Layer 9 of a small transformer language model trained on English Wikipedia (13 layers, counted from 0, width 96). Numbers have three digits each and are written without spaces.
A neuron adds its activation times its output weights to the MLP's output. To switch it off is to set its activation to zero at one token and run the rest of the model.

Output weights of the MLP neurons that the questions are about. A number n stands for (n - 500) times 0.001.
n0: 566600606499587585808555225560609567547531672322638503333497364220562257568482517363445599422351602620365416627380400619449490528332429526468273502607489448404391495500634535620508457652539647519480598410308425498325520509421532218565501688388552584662696624412472470575679365705213278385
n2: 243470399327559401442357347343601590512468755572651346459274495571694577306471419521601593553652480493076482572640731386250482587481299518336386360527426687346721603695634575499573536485471488575475647716552228509192444529581420250659523527511458345336504577457612821777556791495368307454
n11: 593549434582506530644228535340534410418571384579561580700360483545421670329715208691433459465296457317665557530603260500578346504419629443589513471357594345364681620602474510511431484674453398460634508667567359623512750675389390490418341748460616597585581711367564752626373466311363339434
n17: 549373676424500483382289579604520650584605643512424292403237275643464487587455647410607769371544502476467081474560414729758331425462687570383570491807446390581425510358477469505317214351442658361472454393299324605519454446339665287542673394562504521724232458312600346420771523624343563515
n24: 592705509591518340573602224358424538242426411531579471581652554479364610302581495283489500360583591588633558442498442359569639486508487550658501428415859662397410699457726527604449390467483387471547487536401499769504331164422140305424451161748506686497400357604402476794357498485571534587
n32: 622305613569442509396442491524622798485349527728652595607496477623690658414402370462586353490164498460497615621672494570623500422726665569484281529564695387387584266329544523506492555519569471395499495756332586319583433586479543501323646381447551409682791513607618552527511396480483654379
n39: 447476616544512534689627487430282446531588635487506526504373425455611658386580417287663592446666239685761432475431763497529732379446602453303354495668524653604633425419428405349237558267479660421371614510554370490367549668309623360438791327417380399276432453613442434633841626613437537560
n41: 419441512466328529555536232330405525513371414548692339457456514313455536728475725325358391595562592349758587530492470618374316434406511647344668469402230559329598381640321490424452811333579581473459564356388633578546331502561277612374661626690651556546374754748360490365669301520552303629
n45: 482576393811500568554499432513191201490394175605760788596461635600673339234439500157539795486340497596636399547464720552520550546647416371750599312590503416380375655438531380644354757486465627203493448572349528470543435509598298438528388639442449566614579633340416743435488226492485646396
n88: 469615472584543584386673469401544115671397380376536450588658482378570619258701341592580622346565518515547648809380172326553505573256356510485412267475362369485725588355448491753479512588484471551696335543594565745408628703391554524450611570466455355422494446145491518356632390544614656666
n92: 317459522337553598477424572644642862473524370440704344453505526590481797404672383553496451407293425708603331344649585501558509398485625354511670488571461673527375429609642541490453475447474540345408522289560535572560777690486545795609487366705755654596704712780483210647575501640208537601
n120: 384460238577523538586606536436651642276289526755767417429520639724342429624424351573305543422540497610487306248494475452459984467569432455453351444640453717597610448587434516421582522421281347314543643456547724557599586208480599401544596572514507457578735435425470446722211473509290538576
n142: 486528244545628456507445612856526460395365537445264510619405369620558429520567506606798890725472157744346207683502624748615570438588692652486615654575513406573848344433470477542350573420446519500609576382485641439516769487257076457440614275552554481363642629545574378577440529542420563599
n151: 611440597389556720463306532418538413551360585533727659406636414683706607612325744651633346431603740362601443299558699781251507346436391549344701517552464420469535190565390436567787230390331361365542312390507362512371642621600459571593505659308722620681416590187596476335704516747678479477
n164: 327597770763608478167487623664383495606683537665546324384561514285393411618265526555425552429592461428383703636387645413402444381558660598473655519542739590679320682380293342507436488561516475614318360350561329414545507645507354689356571435503232625512615392616314529620733583405420739579
n185: 462515485603594416256569615538876612493484538508726547518423522146370455520634367572409404584728488593656744584464527541678375587406327337462745556622592395476600399465436432449531559695440718621787061789499512607702297537744555307638493679516391292486530430505434529532481617712356765402

Each question names a token from some text and the token that comes next. It shows the activations a of the neurons there, in the order above. A number n stands for (n - 500) times 0.06.

Then comes g, the gradient of the next token's log-probability with respect to the MLP's output, scaled to length 1. A neuron's effect is roughly proportional to its activation times (output weights . g). A number n stands for (n - 500) times 0.00097.

" the", then " in"
a: 488509497506506498457505479489502498504422501102
g: 267266449724560518430640618557679455430442370526513453519582566528559647487387463445733495454414435321667542531400505473640430355774528461402666536560511499557555563477449581387405652578688567323644270567549440613392484499355492474358467465462373515336462461377540505589612552442469358657
Which neuron, switched off, raises the next token's probability most? n185

" the", then " G"
a: 491515497502500500585491487498502499497426512485
g: 520528474394421732427333500522422591505570578507554512453510599517513481513444473498348547583648387834646617340253518336511555478172617521490475413532405664558435675471488571410575431655404582569401488361490503654522389376609672505434504537305497677559492660569616546485476408415538401675
Which neuron, switched off, lowers the next token's probability most? n39

"e", then " h"
a: 498578500504505505508506480495493481477551283026
g: 562498610474602626533429607572539728513360494124378398580432613377593595617308776521332389309590456499401481535450587397416603493582554449511636529427540577465370607495398345451282412460516417511543602557348470455592451370672478469674552576536587640311538487447585503554509368555505552645
Which neuron, switched off, raises the next token's probability most? n164

"re", then "es"
a: 480475482484500497501372504496500486500500504501
g: 492500567616589461483722623474629460432383613634434529695534426544502398665459391361491583554468580600392559417462578525597489484565644621299428655404525321521543623357387479602588271423697339463384467353587604511238542571668424373508414796581514417401496573405587618512466554583523508352
Which neuron, switched off, lowers the next token's probability most? n41

"ay", then "ed"
a: 414504498501504500504499500652496508506506497498
g: 388586331407550503595560406597418487623504409514421499467541335436368443599666380337311515500483321623528509728576330410539398629584277472584420537533550340542605571374587601681329464554566431467467396579608585540634544550331560293281692489516414379463504530669556584506557543745440522390
Which neuron, switched off, lowers the next token's probability most? n88

" d", then "a"
a: 505578546507497497504502501498488504458517504500
g: 343511296575434647592328513470328584567533569570467593381426584275503512315413745533439399592529387485407431413450632408481514515455473452467486586594583602674500441343628381518588553532605763487668345760503382513451505624809418461482541394446427533564565657457467602549617449330472565528
Which neuron, switched off, lowers the next token's probability most? n2

"ish", then " and"
a: 510494497497510490504504500513499491499512504492
g: 527452495480416454497609548661536563389546404337450601470480598361446744491428501614478623536324544514390452409482411526440667670520727421450564627831479511430245447634545498583370614413553550521338521622559456611555466403397498466560294476486430406550469482400577481617329647293725414658
Which neuron, switched off, raises the next token's probability most? n151

"n", then "s"
a: 501515457488497503504514495541480597502504505492
g: 542388552648432607567352599502528398564466552460582528465491565511383357437518521432647440711591495396630508331498651826511457617395450540564530657505336421299390563596346465451485467519405318522575661365446330484725367730658385486507287517530497461304465454469463599583630421379584514570
Which neuron, switched off, raises the next token's probability most? n120

"B", then "R"
a: 509489516506507504503498504297645492507517494482
g: 632685619418581514581432314661420523579481514315598427575445585559550284615391400723583489497499526469481297368675557400509528523494439519336395608507500621383571632588543573377422565521269420604437600519499556634512533499337435356528606309498598530586544520677458383519645628677626442227
Which neuron, switched off, lowers the next token's probability most? n88

"k", then "m"
a: 500515506428490507503509490512498496479508499525
g: 626627597227575444551717512500445470503414478623565564574406569519620688374636539449547505675514583464451559224516514459580432494699540312461342440607624516491455495586351499450550577403411464487661527517647445398606351431556284803403456525483465564522332500348673485663514485407431462325
Which two neurons, each switched off alone, lower its probability most, in order? n17, n142

"ul", then "ation"
a: 511501272336500509497311486499499516498553504488
g: 483607602268604595617575430402547629444428611510461432550507554529496531343361375573322590716633675595485558455429753443571439559580585540646511633472539635418486503402698382585568428304464428456504474414617621530550392570471325348556427818394404490552463360415552271419615427558535410586
Which two neurons, each switched off alone, lower its probability most, in order? n11, n151

" he", then "re"
a: 492478503507501498501512490503496496588508489339
g: 386659452482551545581464485509530548772486450626575526431625567698447354543320599503463472401526691535481485420392376508493567638438382592402422305364562518330267613581529540519726690468527565554586626542470422326546456665257546644528477461632566477556372523276573379531578659562569544329
Which neuron, switched off, raises the next token's probability most? n142

" J", then "on"
a: 495520486499428494496593512499500468496500491499
g: 538427561575466609388545574395530473540593652421540362569450657548487468594555458472244447461445354546546620599311468578502480527644587594487446550432519393537639568401444340496536505563517455391380604975495480532750455508364697629436486427425335401428750474456503435552557703404473484572
Which neuron, switched off, raises the next token's probability most? n41

" re", then "v"
a: 493515492458498493489503523494509504492506496502
g: 488627617440518568872548445380534517482388369342505642500427431353442444543531557486413354621587663528474403520400550479414494633430509439749623290463450531320511433738484524356665460634569365540504474490606547432417357392605379415314467569545485521519670473471580310465579236469547569562
Which neuron, switched off, lowers the next token's probability most? n17

"ot", then "her"
a: 493497465555504504497491502504592500507495643489
g: 530609495598546553269575633706486427408477479481458520532402620432371600375670412466430512404540521613405420418497656447506381363466476621507639356616397472569471581466553390369400389486238715382296472447376632428571527385343528492496485449427505641354518783572537443579360625413371367722
Which neuron, switched off, lowers the next token's probability most? n92

" f", then "ol"
a: 479495496507506496501538500526495494493475506502
g: 522435561554736271418652523461504597523633462350313661416414476331500526393710574345575682565524450506445571549449374563581486457546655549585616404505389637553518576534510406372461553685418256444576467309680505491333596431456579609498715474416401495464389603603482396437410412516452267658
Which two neurons, each switched off alone, lower its probability most, in order? n151, n88

" C", then "4"
a: 487495502500497497497499478504510500509507500496
g: 602611475199482502429661631494464530445482436472507545543370438407397756408362597661410502586640621332608518247500630534706508562582652509352462471521593433429322690381654506403353473423487553477613522442422539487637351552631370682309429535522635512612471458552680522495425627483520503399
Which neuron, switched off, lowers the next token's probability most? n0

"le", then "g"
a: 476501501488500503469512538476490502519498503496
g: 551302508476395537560442442502516490589378503570548684377647614591538395730661586400490494496617498361512402651450449713625371392456455461584623498579621368439554422508417467537501443238431503532634599501479447798344462443462485442481405539718291540685376285535431389447629608460475493688
Which neuron, switched off, raises the next token's probability most? n17

"t", then " n"
a: 506458496492494495516487599500490485516459250499
g: 350596374539523407778488366301531470384568513504567612612546597579468527581546750557587549327487425632450375560364466426587421531492489636474602523430618517561630446429460554370459400457812208370512529548441466586607404491547587371514588706453481346533424444573517521458738623592279550461
Which neuron, switched off, lowers the next token's probability most? n164

" with", then " the"
a: 486498509501502518517656644493494500492512491499
g: 440291464547518398496429572525467290355250550611469433643592617533536624276470464413507607589357479612731611650486559448445392429367491566384508739506475387479576322560549553499402580389429502658642376436738538509359452497636344657356455514546488484475411628472469459688369308499401538521
Which neuron, switched off, lowers the next token's probability most? n41

"an", then "y"
a: 503504497499510501505558472501515498509498473393
g: 534650559510316540420662429521440316543601416625556626327392477434308565326752319580535584530429495442546700466615612401458413546389508464536511471521416773693453524542652559553467568644481476458461557567296554432317457497254474603308575317363489374504404454462444550475564474364591382564
Which neuron, switched off, lowers the next token's probability most? n185

"i", then "ou"
a: 618500484261418506439496491487499494507509496485
g: 457476543319376496385485544500387681566439385727499395582457455437652652568504847617488420553549490565471544793445543475750542499432250500467516448516388624403515389575524528413569451529455555756468628400623562590516517534713441596421370532422484597505488372467523447463283691577555563568
Which neuron, switched off, lowers the next token's probability most? n17

"ing", then " that"
a: 422395491523493494529496500489487492502501504500
g: 438412458607556436477498376516315439299327373471371389620635571387503504471582460404295439404558361432702542601348463461476392420589466528497431402503724533428662538412548600486531626584531417587649422450769560397512579568470402278339461412540374489620462526593521269744517265521467433447
Which neuron, switched off, lowers the next token's probability most? n2

"et", then ","
a: 500503502508500504500510438587500528496503511589
g: 405317391545338407539358595647437286454431584451618557391638593366453672594459545589420547390482537454278526330289511543320476755528522384477494558673535620420432570540456462666473565466478577320465352626729603443555610355467522609563303578422401376515579592477575508512341615383414432512
Which neuron, switched off, lowers the next token's probability most? n120

" s", then "ay"
a: 500583538502391497512495546498504503533511498498
g: 501496505575361751557442440758545528516398616432355538386538447449473431610381654399544657392527434435517637460496500428375509418519447640458613506526685423558317588553598574563235567443540647775330494659543571507329544569334420611447441324514529321556473534465533509655602659500478606281
Which neuron, switched off, raises the next token's probability most? n11

" with", then " e"
a: 498500508500503500507597557494508495500512498507
g: 488714568490424579723654643419360485423683481485406437647392571474674623310494444553623429349393682333468550644598543623536391528733402658613545617571587537429607499463507482406284403383507434524579611676392465471296496494358489431456425378372527573501560546229529383420498521598501460511
Which neuron, switched off, lowers the next token's probability most? n45

" W", then "in"
a: 499550482504499500500496519486491499565236500462
g: 530585408555418642492339351418456447575508405574622539486519398581565571517485572685640486605451473583516521407567476428446542638486551467185697307586395555490481607438480359486492430468603467503674499606650593391473491538438462554343395548455576598641555513493411695775336608367550682143
Which neuron, switched off, raises the next token's probability most? n151

" to", then " c"
a: 509509503501498503382502478494503496499502359503
g: 491331600482440326525561507526394712454510483603540566554287482367478460775396617436467618519537392517366404412532504554500456436448493247706533583594281619432418421565712546560637364363409459433602691505588559465619323469434651563554489472444490372313530436565517296371664621445520387391
Which neuron, switched off, lowers the next token's probability most? n164

" m", then "ost"
a: 505379525507378530524485524496501508728502511504
g: 392372474478694393393669462483408550574504441477508614432503634399369516440695232455778566456331491442566563454474277562554406500642543500593498712518291474680574684587513432476639481578407452452665474445577574679413625500469458561382436281633485539549500487515585457462733526517501505723
Which neuron, switched off, lowers the next token's probability most? n142

"ia", then "."
a: 504501542492499622505388499489500506495492501501
g: 598512507479591472511574438687512793568298578366504545565363390594402546437493519610575440516423466395333694624360505557253503355625365694415380432472482588442235481442343616523529536712605496406552397623549367571654535454504410432465488667569526550516641509342502511388350575520406328597
Which neuron, switched off, lowers the next token's probability most? n32

"ep", then "he"
a: 492631500498507507507591534501501497495503532512
g: 561509394424563466233808513670552481440442570433409424516332610456385500291417435496424603745407526517337431528665470310505343577624406478529376369308424431497561381578481438547477385447477553627269390500379530411647530513485570543554585547356503792499358615497431543464635473465456490389
Which neuron, switched off, lowers the next token's probability most? n2

",", then " E"
a: 417504499503504500512501501506514487500512506507
g: 531511541401341622484440474396578469546456555454387371555645506412568469549497458586310442494497381526730551362285455516406482326400532523649403402412564399483495622399471408537385418584313459617679666492325573498350496462440543411205555259369584714586430442522578588183479534520480416435
Which neuron, switched off, raises the next token's probability most? n0

"t", then "ing"
a: 492500496501492564504499500501501719500516501500
g: 389598372489477670543364433655410751618494498518501534450517352516503364537505421445437577534601560751192508515540486531587504566574387368493411502259481625500576401407509473636503364408495366325532289406610675432641531607414568509469486505423548441629548204412502730402395618490590530469
Which neuron, switched off, lowers the next token's probability most? n120

" |", then "\n"
a: 495499514504489521512484501498509492496545503497
g: 351519512699553433549542367540608486512618503450268430484596513499370364518445599568437577226689604478518456551470714375607439574487427356465511190494434380389415502629593492632523355461357640668410338547603487575715559612520678443470387412469592377574376614632454585498562502534683420551
Which neuron, switched off, raises the next token's probability most? n32

" h", then "um"
a: 544504504499501497499499500499493466500508499500
g: 460508670404577637493666435240574470572417534382627337551564322571575548427459644662544419461437605454571559537544632686437540421566395611485550566462534675379524426419556647559476464611492533666689471404448506333341481403773538542508277352392639284549392431521399368563554308536543551615
Which neuron, switched off, lowers the next token's probability most? n120

"2", then "7"
a: 418504495498501500480499499501494505516500500490
g: 372607338525374432447543559421547629518594459578361414598498544577569568329665742447447477631466479637361536565521538622661390385446620505436385435644346584382531330595462477409510338431406298502652387563578547541577503572346497381256662333532530461431646534596378424574234508511544453289
Which neuron, switched off, lowers the next token's probability most? n0

"ag", then "ab"
a: 500407494467499497500664514519497497517496502503
g: 562440548561485501657479419648360493528556418678610536563425286257503560564493572554477298616444447463673447398480548422485531490347542435717495513328536505282752329372565417475594459524587610777631547638513461579590338639477584269724356474555540480464634573528491507472551460531588551394
Which neuron, switched off, lowers the next token's probability most? n41

" s", then "h"
a: 498554504501468499487498501497499504492507500498
g: 431742593477551351442460746611626444534442562333514669540547498508570554369550405346521572405461531534492266566491485581441519406606585544713288584520752478470544480596699641526474426584645539574597590337491666500593468411648529559566511534567522373472732682644637533532434561450520454749
Which neuron, switched off, raises the next token's probability most? n24

"om", then "ine"
a: 505516498503491493547491504499507515470508500508
g: 383514581409466381603603629410506625603385347382707526479521597506479481461479422480559459283574430387665382590518349541522509609441533425409523527608447434430387530519326596541523436502724419396700473731684572780464502420400346529418506318602485508656839514363584623481543485457424435475
Which neuron, switched off, raises the next token's probability most? n39

"f", then " an"
a: 335508501493494526506505499498499518486500508502
g: 439348499364588525379724613529379576559341397497349475523510713454686621539488307430495554525347652512578599666416620522596604457413479675524593440576493553425743417520547536426634342401725439514520481383422351552504606312530605466637473449593407671375405570409334500472564698509550571669
Which neuron, switched off, lowers the next token's probability most? n0